Layer 3 of a small transformer language model trained on English Wikipedia (14 layers, counted from 0, width 64).
A neuron adds its activation times its output weights to the MLP's output. To switch it off is to set its activation to zero at one token and run the rest of the model.

Output weights of the MLP neurons that the questions are about. A number n stands for (n - 500) times 0.0017.
n17: 761 452 342 520 679 351 334 193 609 449 417 464 586 402 627 354 588 540 514 385 549 513 617 679 523 597 565 329 383 445 578 510 196 452 411 554 514 512 423 486 545 402 540 405 285 469 558 614 547 373 315 392 569 588 397 615 598 562 627 669 527 661 591 414
n20: 441 539 478 385 553 573 307 414 345 522 487 482 233 524 504 268 604 491 620 458 500 481 421 691 638 503 716 426 447 633 627 670 709 443 493 497 523 436 351 310 557 601 461 409 608 359 496 617 520 498 468 772 437 546 521 488 438 561 526 497 521 535 384 620
n33: 307 558 558 418 483 584 381 514 506 249 557 426 499 555 462 361 694 391 371 481 240 418 452 465 487 393 663 431 291 380 440 581 396 542 581 584 506 489 640 440 586 566 430 677 411 677 499 542 509 518 650 473 559 408 398 612 473 356 430 542 640 731 532 573
n58: 545 356 319 778 479 426 476 741 568 400 649 566 390 529 467 418 584 694 484 458 683 667 348 511 634 469 464 431 286 538 578 462 523 372 583 426 612 498 509 388 387 431 538 612 532 208 603 461 252 579 422 458 593 449 509 554 536 478 434 447 617 286 574 572
n82: 545 505 572 512 459 418 541 701 637 671 481 607 405 497 370 639 541 455 376 424 713 607 620 570 614 581 549 559 669 682 587 435 414 395 399 697 364 447 388 374 444 546 408 493 542 493 378 595 639 490 484 591 414 352 465 284 427 476 524 554 403 430 517 553
n88: 557 530 595 442 446 458 380 327 488 551 674 493 649 412 668 491 554 526 604 487 536 499 272 616 347 617 560 541 337 365 517 555 463 514 609 544 591 486 506 483 445 375 572 538 689 433 367 367 321 477 466 335 438 732 401 425 371 482 413 116 430 338 415 489
n104: 228 566 566 427 498 525 391 409 500 535 469 634 626 536 495 467 734 353 565 440 433 496 548 353 557 609 291 441 612 434 334 628 611 498 397 418 641 520 529 362 459 453 441 244 360 209 609 384 384 583 505 564 675 459 295 668 577 409 534 565 574 633 552 474
n106: 565 418 469 601 498 443 496 392 590 697 624 496 508 444 481 461 651 603 619 303 332 436 690 608 438 444 492 475 660 695 400 400 501 431 555 621 501 381 482 405 500 515 593 432 332 297 533 236 585 464 405 575 360 399 370 462 524 575 650 620 388 480 321 546
n108: 637 433 426 484 507 515 536 520 483 483 529 645 519 524 369 528 481 579 571 462 349 432 627 448 300 499 624 558 466 592 566 508 507 285 613 451 414 581 581 406 529 618 250 328 428 503 611 408 819 577 610 523 270 508 496 310 493 388 510 268 508 321 689 502
n121: 501 488 540 510 325 405 657 454 644 389 583 181 232 329 459 495 416 700 564 503 311 474 603 426 551 588 370 371 622 321 520 571 539 543 396 427 624 697 545 435 559 359 547 591 528 604 607 554 490 405 514 503 555 591 563 267 523 656 499 258 519 515 431 580
n124: 497 576 650 380 164 491 556 386 604 372 559 404 525 550 648 498 418 392 583 429 282 362 487 553 495 498 485 450 344 422 383 573 561 573 687 603 386 363 259 582 627 532 443 701 545 585 591 412 435 399 519 449 375 661 572 511 511 532 507 558 404 544 310 696
n134: 728 784 350 658 370 602 627 649 582 503 548 549 442 629 409 561 480 421 517 556 473 541 274 569 723 561 570 446 606 397 555 323 395 619 345 641 812 641 513 506 353 631 649 618 553 284 395 468 466 621 503 408 582 471 534 501 482 467 627 716 447 460 448 481
n138: 463 499 533 659 430 586 340 662 687 495 517 731 505 350 507 568 511 550 450 394 568 384 652 367 662 511 678 668 549 531 511 505 537 499 275 533 691 570 577 556 466 482 431 616 530 626 483 435 495 658 396 564 521 311 507 494 431 571 412 462 726 576 689 579
n154: 604 510 515 467 426 511 622 632 502 652 586 478 623 469 431 410 343 607 457 639 525 469 429 564 644 299 571 368 214 589 509 246 651 638 780 553 527 421 480 451 525 180 502 637 639 579 448 478 392 634 489 500 619 457 511 548 467 492 560 444 483 576 362 404
n157: 422 563 561 492 555 649 587 353 589 772 470 470 458 770 202 467 585 516 327 429 348 514 473 436 306 585 514 515 512 604 547 580 690 637 522 579 543 503 595 631 540 552 404 292 545 375 485 421 364 424 557 621 556 639 414 614 216 319 322 457 400 476 384 409
n183: 550 674 500 373 531 380 545 392 399 731 326 447 512 539 654 536 448 388 460 523 562 508 450 323 523 452 537 468 472 324 476 445 404 637 454 15 283 489 418 464 453 426 696 614 286 394 434 585 467 592 300 482 585 612 502 670 426 552 558 533 394 512 362 422

Each question names a token from some text and the token that comes next. It shows the activations a of the neurons there, in the order above. A number n stands for (n - 500) times 0.0079.

Then comes g, the gradient of the next token's log-probability with respect to the MLP's output, scaled to length 1. A neuron's effect is roughly proportional to its activation times (output weights . g). A number n stands for (n - 500) times 0.00094.

"er", then "f"
a: 647 495 516 541 509 501 538 514 491 500 535 490 473 472 507 497
g: 597 587 560 359 541 599 594 221 426 426 656 700 164 600 682 637 561 611 582 480 469 631 411 622 529 440 778 468 727 495 483 452 473 308 545 574 758 483 583 545 502 336 494 579 399 336 751 423 519 511 442 242 415 251 435 338 549 576 660 560 442 442 371 273
Switching off which neuron hurts the next token most? n17

" N", then "ight"
a: 513 641 488 500 556 504 506 519 494 504 490 500 466 493 542 507
g: 510 482 562 579 395 315 412 541 761 485 389 579 418 850 414 550 466 723 284 432 266 425 276 605 435 384 498 252 376 323 521 416 333 635 290 635 568 430 585 639 468 487 272 663 462 279 725 427 530 350 326 436 560 387 616 485 493 511 512 630 433 342 636 495
Switching off which neuron hurts the next token most? n157

"\n", then "B"
a: 520 463 496 491 456 449 503 492 515 501 498 500 504 494 502 490
g: 457 596 675 522 639 389 631 403 385 746 572 468 434 634 472 690 595 398 760 531 812 608 659 386 567 390 614 544 560 451 383 594 434 507 640 576 374 408 487 649 496 742 243 394 548 806 555 385 527 393 550 320 675 365 247 500 452 476 285 278 500 437 449 418
Switching off which neuron hurts the next token most? n20

".\n\n", then "=="
a: 524 500 492 436 502 493 602 500 528 497 480 505 466 382 512 531
g: 310 347 430 415 302 686 492 436 533 520 632 647 640 419 628 226 514 361 178 372 325 479 574 544 314 447 539 177 663 544 601 516 392 586 511 306 253 684 695 457 596 576 687 620 413 469 663 485 458 350 488 338 395 676 521 360 670 619 491 558 469 398 499 526
Switching off which neuron hurts the next token most? n154

" t", then "wo"
a: 489 536 494 517 500 415 500 558 500 502 523 498 434 467 538 518
g: 484 701 386 644 541 358 332 473 659 655 566 531 370 566 500 734 398 443 315 831 406 646 646 381 460 509 702 451 565 576 239 376 321 671 332 611 769 541 705 541 566 674 360 405 352 560 460 516 439 561 460 372 351 485 621 554 528 696 445 678 341 546 693 493
Switching off which neuron hurts the next token most? n88

" s", then "ong"
a: 501 530 499 516 558 501 512 500 468 521 482 496 495 495 563 514
g: 430 565 489 439 370 601 421 568 629 363 472 476 247 456 295 567 653 740 436 390 362 501 557 503 627 402 530 552 310 365 676 579 600 724 464 339 343 369 537 402 497 446 433 650 501 389 451 771 365 166 603 676 704 379 538 899 502 503 615 571 543 386 575 420
Which two neurons, each switched off alone, lower its probability most, in order? n157, n108

" e", then "ach"
a: 461 499 503 503 509 443 499 545 489 447 502 490 514 478 556 481
g: 553 340 411 540 680 717 523 187 580 471 703 495 619 531 597 458 508 488 505 539 514 331 648 607 455 133 575 498 406 276 599 476 380 537 412 479 413 418 625 408 587 482 256 441 531 432 762 238 574 540 636 489 273 499 595 608 557 565 257 568 493 609 802 365
Switching off which neuron hurts the next token most? n121

"c", then "ord"
a: 520 504 500 485 463 496 511 489 524 491 508 495 520 468 524 436
g: 737 726 617 436 511 327 349 578 436 622 567 601 262 495 558 709 857 474 647 466 683 480 677 537 503 378 536 488 368 556 468 518 649 569 421 309 200 422 411 310 393 433 531 518 468 440 481 493 395 231 262 344 438 353 612 471 428 472 512 480 750 497 404 293
Which neuron, switched off, raises the next token's probability most? n183

"ion", then " st"
a: 496 514 476 526 487 496 534 494 487 496 587 243 454 518 495 500
g: 486 552 422 404 558 567 478 644 492 729 510 590 477 478 567 446 351 699 359 240 655 720 579 784 587 219 263 732 309 612 431 442 704 417 647 328 574 177 547 518 500 467 446 464 450 516 629 448 465 283 502 512 437 413 560 283 652 494 505 340 659 568 409 626
Switching off which neuron hurts the next token most? n134

"p", then "en"
a: 496 589 492 495 549 496 612 510 504 500 492 500 506 490 507 417
g: 381 757 671 478 362 412 471 599 437 694 506 692 575 371 592 576 808 486 418 568 631 368 403 577 466 424 420 473 447 686 446 414 338 731 891 487 451 598 734 404 607 580 452 500 516 640 372 434 539 447 420 502 747 687 517 533 679 540 563 423 451 671 627 215
Which neuron, switched off, raises the next token's probability most? n20

" (", then "4"
a: 511 497 507 484 565 505 500 505 490 499 467 502 512 501 482 495
g: 467 555 424 384 564 746 247 319 385 377 369 645 712 336 602 398 723 491 581 597 261 380 542 416 497 303 133 537 408 597 630 318 692 501 470 442 417 607 537 348 520 279 540 586 505 499 559 532 642 611 517 459 525 691 642 474 344 474 510 799 367 642 503 418
Which neuron, switched off, raises the next token's probability most? n82

" ar", then "ound"
a: 494 560 502 512 499 494 493 501 567 499 501 505 478 501 546 516
g: 727 647 699 679 378 566 506 565 567 477 403 517 502 556 509 480 673 340 461 508 801 468 633 288 567 638 304 595 725 243 440 320 299 659 561 572 384 578 618 425 612 355 453 412 612 565 561 484 310 548 573 462 564 393 335 412 556 293 541 519 765 767 510 717
Which neuron, switched off, raises the next token's probability most? n20

" g", then "r"
a: 501 604 491 497 572 519 501 514 514 500 508 499 505 497 577 392
g: 245 629 565 602 445 411 641 549 233 221 419 328 430 567 567 570 312 441 430 386 770 553 479 733 531 527 439 602 491 457 119 568 625 609 490 733 571 373 621 398 312 516 634 544 583 600 584 704 333 311 623 386 524 338 548 391 593 403 539 442 619 483 348 531
Switching off which neuron hurts the next token most? n183

"ent", then " A"
a: 507 503 470 532 536 477 504 464 487 507 493 500 381 481 525 525
g: 639 732 604 335 356 742 805 472 486 423 368 527 553 262 575 492 596 599 655 533 488 545 516 296 531 535 498 334 416 403 676 354 436 470 490 619 491 213 528 201 524 417 407 353 497 299 604 566 609 491 315 210 426 541 355 734 598 673 558 502 412 647 495 511
Switching off which neuron hurts the next token most? n138

" ", then "3"
a: 516 497 496 497 512 495 514 534 504 485 450 505 503 425 501 506
g: 557 756 676 864 591 313 212 558 570 584 321 480 578 553 699 539 661 620 622 636 331 636 317 567 555 434 392 711 476 377 499 424 615 440 285 627 567 383 635 469 517 487 473 478 454 545 701 565 605 676 603 304 387 655 490 367 477 479 289 547 520 592 308 662
Switching off which neuron hurts the next token most? n154

"p", then "m"
a: 507 457 500 474 535 491 505 536 511 542 504 494 497 464 371 506
g: 656 410 461 545 451 287 411 510 474 531 607 458 327 457 547 418 337 445 435 533 205 464 546 645 446 386 552 718 616 215 640 695 404 207 495 677 499 347 551 451 585 526 233 588 690 605 371 638 286 431 402 392 643 301 394 504 447 539 564 315 592 497 812 447
Which neuron, switched off, raises the next token's probability most? n106

"st", then "ag"
a: 505 502 502 477 448 500 495 612 526 481 540 468 492 473 437 502
g: 501 640 582 789 625 561 371 443 720 430 505 401 666 482 548 283 654 430 516 479 409 391 590 416 811 218 413 505 675 357 461 572 408 407 481 618 562 193 237 396 659 543 349 236 622 490 396 502 340 459 531 300 381 617 506 457 761 492 427 476 505 456 589 484
Which two neurons, each switched off alone, lower its probability most, in order? n106, n157

"ay", then "e"
a: 501 502 475 505 498 499 523 540 487 505 479 491 500 464 496 503
g: 382 456 681 630 482 465 567 307 642 509 444 659 650 460 522 433 449 534 515 733 388 436 578 696 487 594 548 521 634 719 722 489 460 431 522 502 364 630 376 733 514 747 329 578 461 462 339 565 546 605 477 729 292 320 552 883 264 401 618 414 617 342 331 611
Switching off which neuron hurts the next token most? n106

"og", then "o"
a: 501 514 515 544 513 507 509 513 496 474 511 529 407 507 522 473
g: 548 660 653 602 359 495 277 323 400 753 364 767 366 592 578 426 432 698 478 542 466 681 437 488 553 377 411 459 353 589 423 429 650 549 557 347 372 497 593 550 593 360 700 408 466 510 192 423 612 705 661 239 179 609 511 473 518 599 376 394 340 401 642 512
Which neuron, switched off, raises the next token's probability most? n183

" m", then "et"
a: 508 600 500 500 501 448 586 513 519 499 491 500 500 469 574 498
g: 574 694 492 553 329 576 319 376 331 612 637 619 730 381 542 510 538 495 444 609 655 589 454 794 590 569 531 487 494 885 365 377 691 543 490 597 397 713 302 476 505 599 451 601 622 429 319 514 636 385 410 513 498 810 601 589 442 347 482 768 416 409 443 692
Switching off which neuron hurts the next token most? n20

"'s", then " a"
a: 504 498 513 500 498 496 501 486 538 491 523 530 498 525 490 468
g: 493 414 445 527 467 557 650 533 541 498 719 498 508 344 613 445 685 300 490 499 478 483 833 286 538 637 683 391 694 489 345 408 368 557 361 299 436 538 429 271 658 788 342 625 553 505 507 400 754 504 631 484 216 482 312 374 547 630 366 590 304 440 623 379
Switching off which neuron hurts the next token most? n108

"u", then "it"
a: 560 496 514 498 501 532 500 496 496 549 476 500 500 466 508 523
g: 321 316 658 587 562 281 543 553 595 494 462 329 395 484 467 602 538 695 651 484 377 442 365 430 607 603 525 470 777 379 575 534 370 578 360 479 341 761 654 455 564 607 614 576 743 396 622 395 839 419 618 541 496 587 603 592 729 680 437 534 718 786 499 617
Switching off which neuron hurts the next token most? n121

"pr", then "il"
a: 469 496 490 593 464 485 518 478 540 495 497 515 494 502 492 707
g: 703 568 586 539 327 356 448 519 348 453 297 484 577 693 390 429 600 205 492 276 448 491 589 503 350 458 539 334 755 538 522 539 504 695 743 459 159 618 463 531 527 562 464 556 270 424 434 527 436 427 382 221 552 637 442 308 598 563 380 662 724 482 649 349
Switching off which neuron hurts the next token most? n183

"ment", then " "
a: 501 552 471 500 509 501 525 491 501 492 522 456 404 500 503 499
g: 542 530 464 651 585 404 346 411 578 484 598 406 496 524 896 551 357 702 546 455 518 549 438 285 453 423 517 447 228 419 446 477 535 348 213 416 528 549 541 473 437 633 527 764 435 469 239 651 688 657 729 792 564 492 573 234 417 536 668 620 534 499 397 604
Which neuron, switched off, raises the next token's probability most? n138

"ol", then "es"
a: 404 492 483 556 514 481 554 517 462 547 536 511 521 447 463 512
g: 601 332 420 476 395 445 470 462 420 387 598 640 363 436 559 309 663 553 487 523 549 326 280 593 399 400 451 426 429 565 635 535 431 456 576 429 259 667 259 430 403 703 458 676 574 603 539 599 410 859 532 170 747 672 467 727 404 710 477 590 400 297 512 459
Switching off which neuron hurts the next token most? n58

" S", then "he"
a: 508 503 501 508 545 495 501 490 496 502 493 504 489 473 559 506
g: 508 748 421 434 612 675 494 591 208 211 578 291 538 682 539 502 353 485 552 328 375 452 541 530 714 537 422 330 414 559 466 595 517 603 404 535 439 513 354 331 661 767 582 646 715 759 606 419 358 502 616 373 618 491 677 483 488 493 230 517 645 385 692 566
Which neuron, switched off, raises the next token's probability most? n82

" W", then "ork"
a: 530 502 496 483 508 499 502 513 489 532 502 501 482 483 511 504
g: 377 530 799 542 406 598 628 382 687 487 487 389 230 464 276 500 490 368 428 669 541 539 608 625 554 430 578 747 746 585 773 299 472 606 542 409 408 507 579 529 685 458 538 565 438 527 507 678 749 420 711 466 284 515 367 737 347 411 427 539 483 736 492 639
Which neuron, switched off, raises the next token's probability most? n17

"i", then "ro"
a: 512 503 523 488 472 500 493 515 483 529 413 494 544 445 485 499
g: 445 514 458 362 393 622 540 601 703 450 610 303 498 491 481 402 296 460 671 272 684 284 672 450 606 631 594 538 589 703 437 421 326 435 385 429 482 765 530 371 390 484 575 714 776 648 616 705 428 614 394 309 493 522 390 296 686 423 563 322 439 340 597 310
Which neuron, switched off, raises the next token's probability most? n82

" ", then "2"
a: 513 497 500 498 515 498 505 539 506 481 470 506 499 431 500 507
g: 536 858 782 667 505 280 243 514 619 615 364 440 551 372 586 536 652 634 675 512 318 556 409 694 526 531 475 773 633 423 329 404 453 439 372 526 543 344 603 389 527 568 527 380 409 497 641 664 468 715 662 389 427 568 502 359 387 600 304 531 286 612 378 608
Which two neurons, each switched off alone, lower its probability most, in order? n154, n106

",", then " B"
a: 483 500 447 490 506 470 517 498 460 500 487 498 487 488 496 508
g: 697 694 578 448 697 760 506 470 470 472 510 716 720 595 307 635 478 624 628 576 651 499 438 455 517 330 424 606 363 510 470 493 262 333 426 341 529 531 543 750 454 534 516 412 520 471 690 341 848 361 593 484 589 295 501 508 687 785 515 322 663 453 400 442
Switching off which neuron hurts the next token most? n33

"in", then " was"
a: 517 520 511 502 493 482 506 462 484 494 502 509 470 493 566 501
g: 341 662 566 483 292 286 603 391 745 344 631 510 438 588 374 541 369 611 409 602 266 634 573 611 545 595 493 258 383 638 304 409 527 337 471 617 331 613 666 441 505 591 542 568 396 437 468 313 415 229 221 522 584 283 493 640 375 401 586 761 438 472 663 538
Switching off which neuron hurts the next token most? n157

" A", then "pr"
a: 527 502 489 493 509 459 498 499 489 494 492 516 478 510 536 498
g: 529 569 239 403 541 387 466 497 532 515 508 251 451 407 718 358 252 711 451 485 519 529 410 494 556 677 455 456 429 564 517 711 115 398 515 737 464 760 614 661 576 597 553 376 519 526 352 579 509 485 418 391 246 429 600 426 397 532 509 216 640 702 306 464
Switching off which neuron hurts the next token most? n17

"ight", then " to"
a: 478 487 501 524 492 502 504 501 501 510 502 516 435 518 512 473
g: 625 434 636 708 272 551 443 567 430 619 521 586 551 484 455 485 678 347 343 326 681 531 486 484 473 432 725 473 561 439 738 439 527 551 747 465 271 713 316 526 378 387 566 546 517 533 477 354 386 645 407 524 767 352 724 314 626 496 386 371 446 248 258 700
Switching off which neuron hurts the next token most? n58

"\n", then "13"
a: 517 469 494 486 481 443 523 501 498 499 499 495 506 509 491 503
g: 271 623 575 440 652 419 212 439 373 503 492 633 526 517 577 424 279 461 481 462 279 369 713 590 395 239 435 511 271 771 438 606 589 487 546 624 722 610 654 333 713 282 549 721 374 733 594 526 446 620 582 411 482 625 373 519 409 501 525 348 657 416 427 511
Switching off which neuron hurts the next token most? n82

"am", then "'s"
a: 497 500 531 513 516 504 468 533 545 500 505 528 508 498 549 499
g: 496 530 668 708 322 474 515 578 220 617 437 256 430 456 398 305 514 364 259 318 405 676 675 286 555 429 563 570 461 362 430 368 458 429 298 465 356 331 905 486 413 525 552 396 527 386 463 432 536 328 316 497 481 481 770 301 418 577 569 636 434 519 552 487
Switching off which neuron hurts the next token most? n106

"as", then " ("
a: 503 509 499 548 505 479 497 515 498 496 537 495 500 537 483 486
g: 606 452 695 433 350 155 317 531 598 492 622 467 649 433 539 374 590 582 582 535 347 434 386 393 366 341 662 532 358 514 329 689 894 482 393 654 547 520 584 452 624 381 521 605 467 378 376 331 405 212 391 270 555 483 519 304 429 610 376 407 324 531 356 552
Switching off which neuron hurts the next token most? n124

" v", then "ar"
a: 510 489 500 502 500 485 500 619 507 454 498 499 468 503 477 497
g: 631 187 529 586 501 366 516 525 279 603 610 167 494 622 447 417 495 629 571 292 529 294 469 704 567 556 545 564 357 391 328 435 542 307 475 466 466 279 458 388 400 377 295 486 686 341 604 541 339 554 520 766 568 255 376 440 636 435 518 354 540 304 681 415
Switching off which neuron hurts the next token most? n106

"an", then " W"
a: 525 500 498 531 526 523 489 542 502 474 500 501 497 535 463 518
g: 496 390 715 684 479 453 504 440 460 750 347 279 239 524 600 595 493 548 604 438 587 650 466 655 654 592 368 479 314 671 338 705 610 394 390 236 465 464 707 294 410 443 497 536 567 396 349 578 470 339 462 224 375 374 522 438 408 745 330 441 313 441 461 655
Switching off which neuron hurts the next token most? n58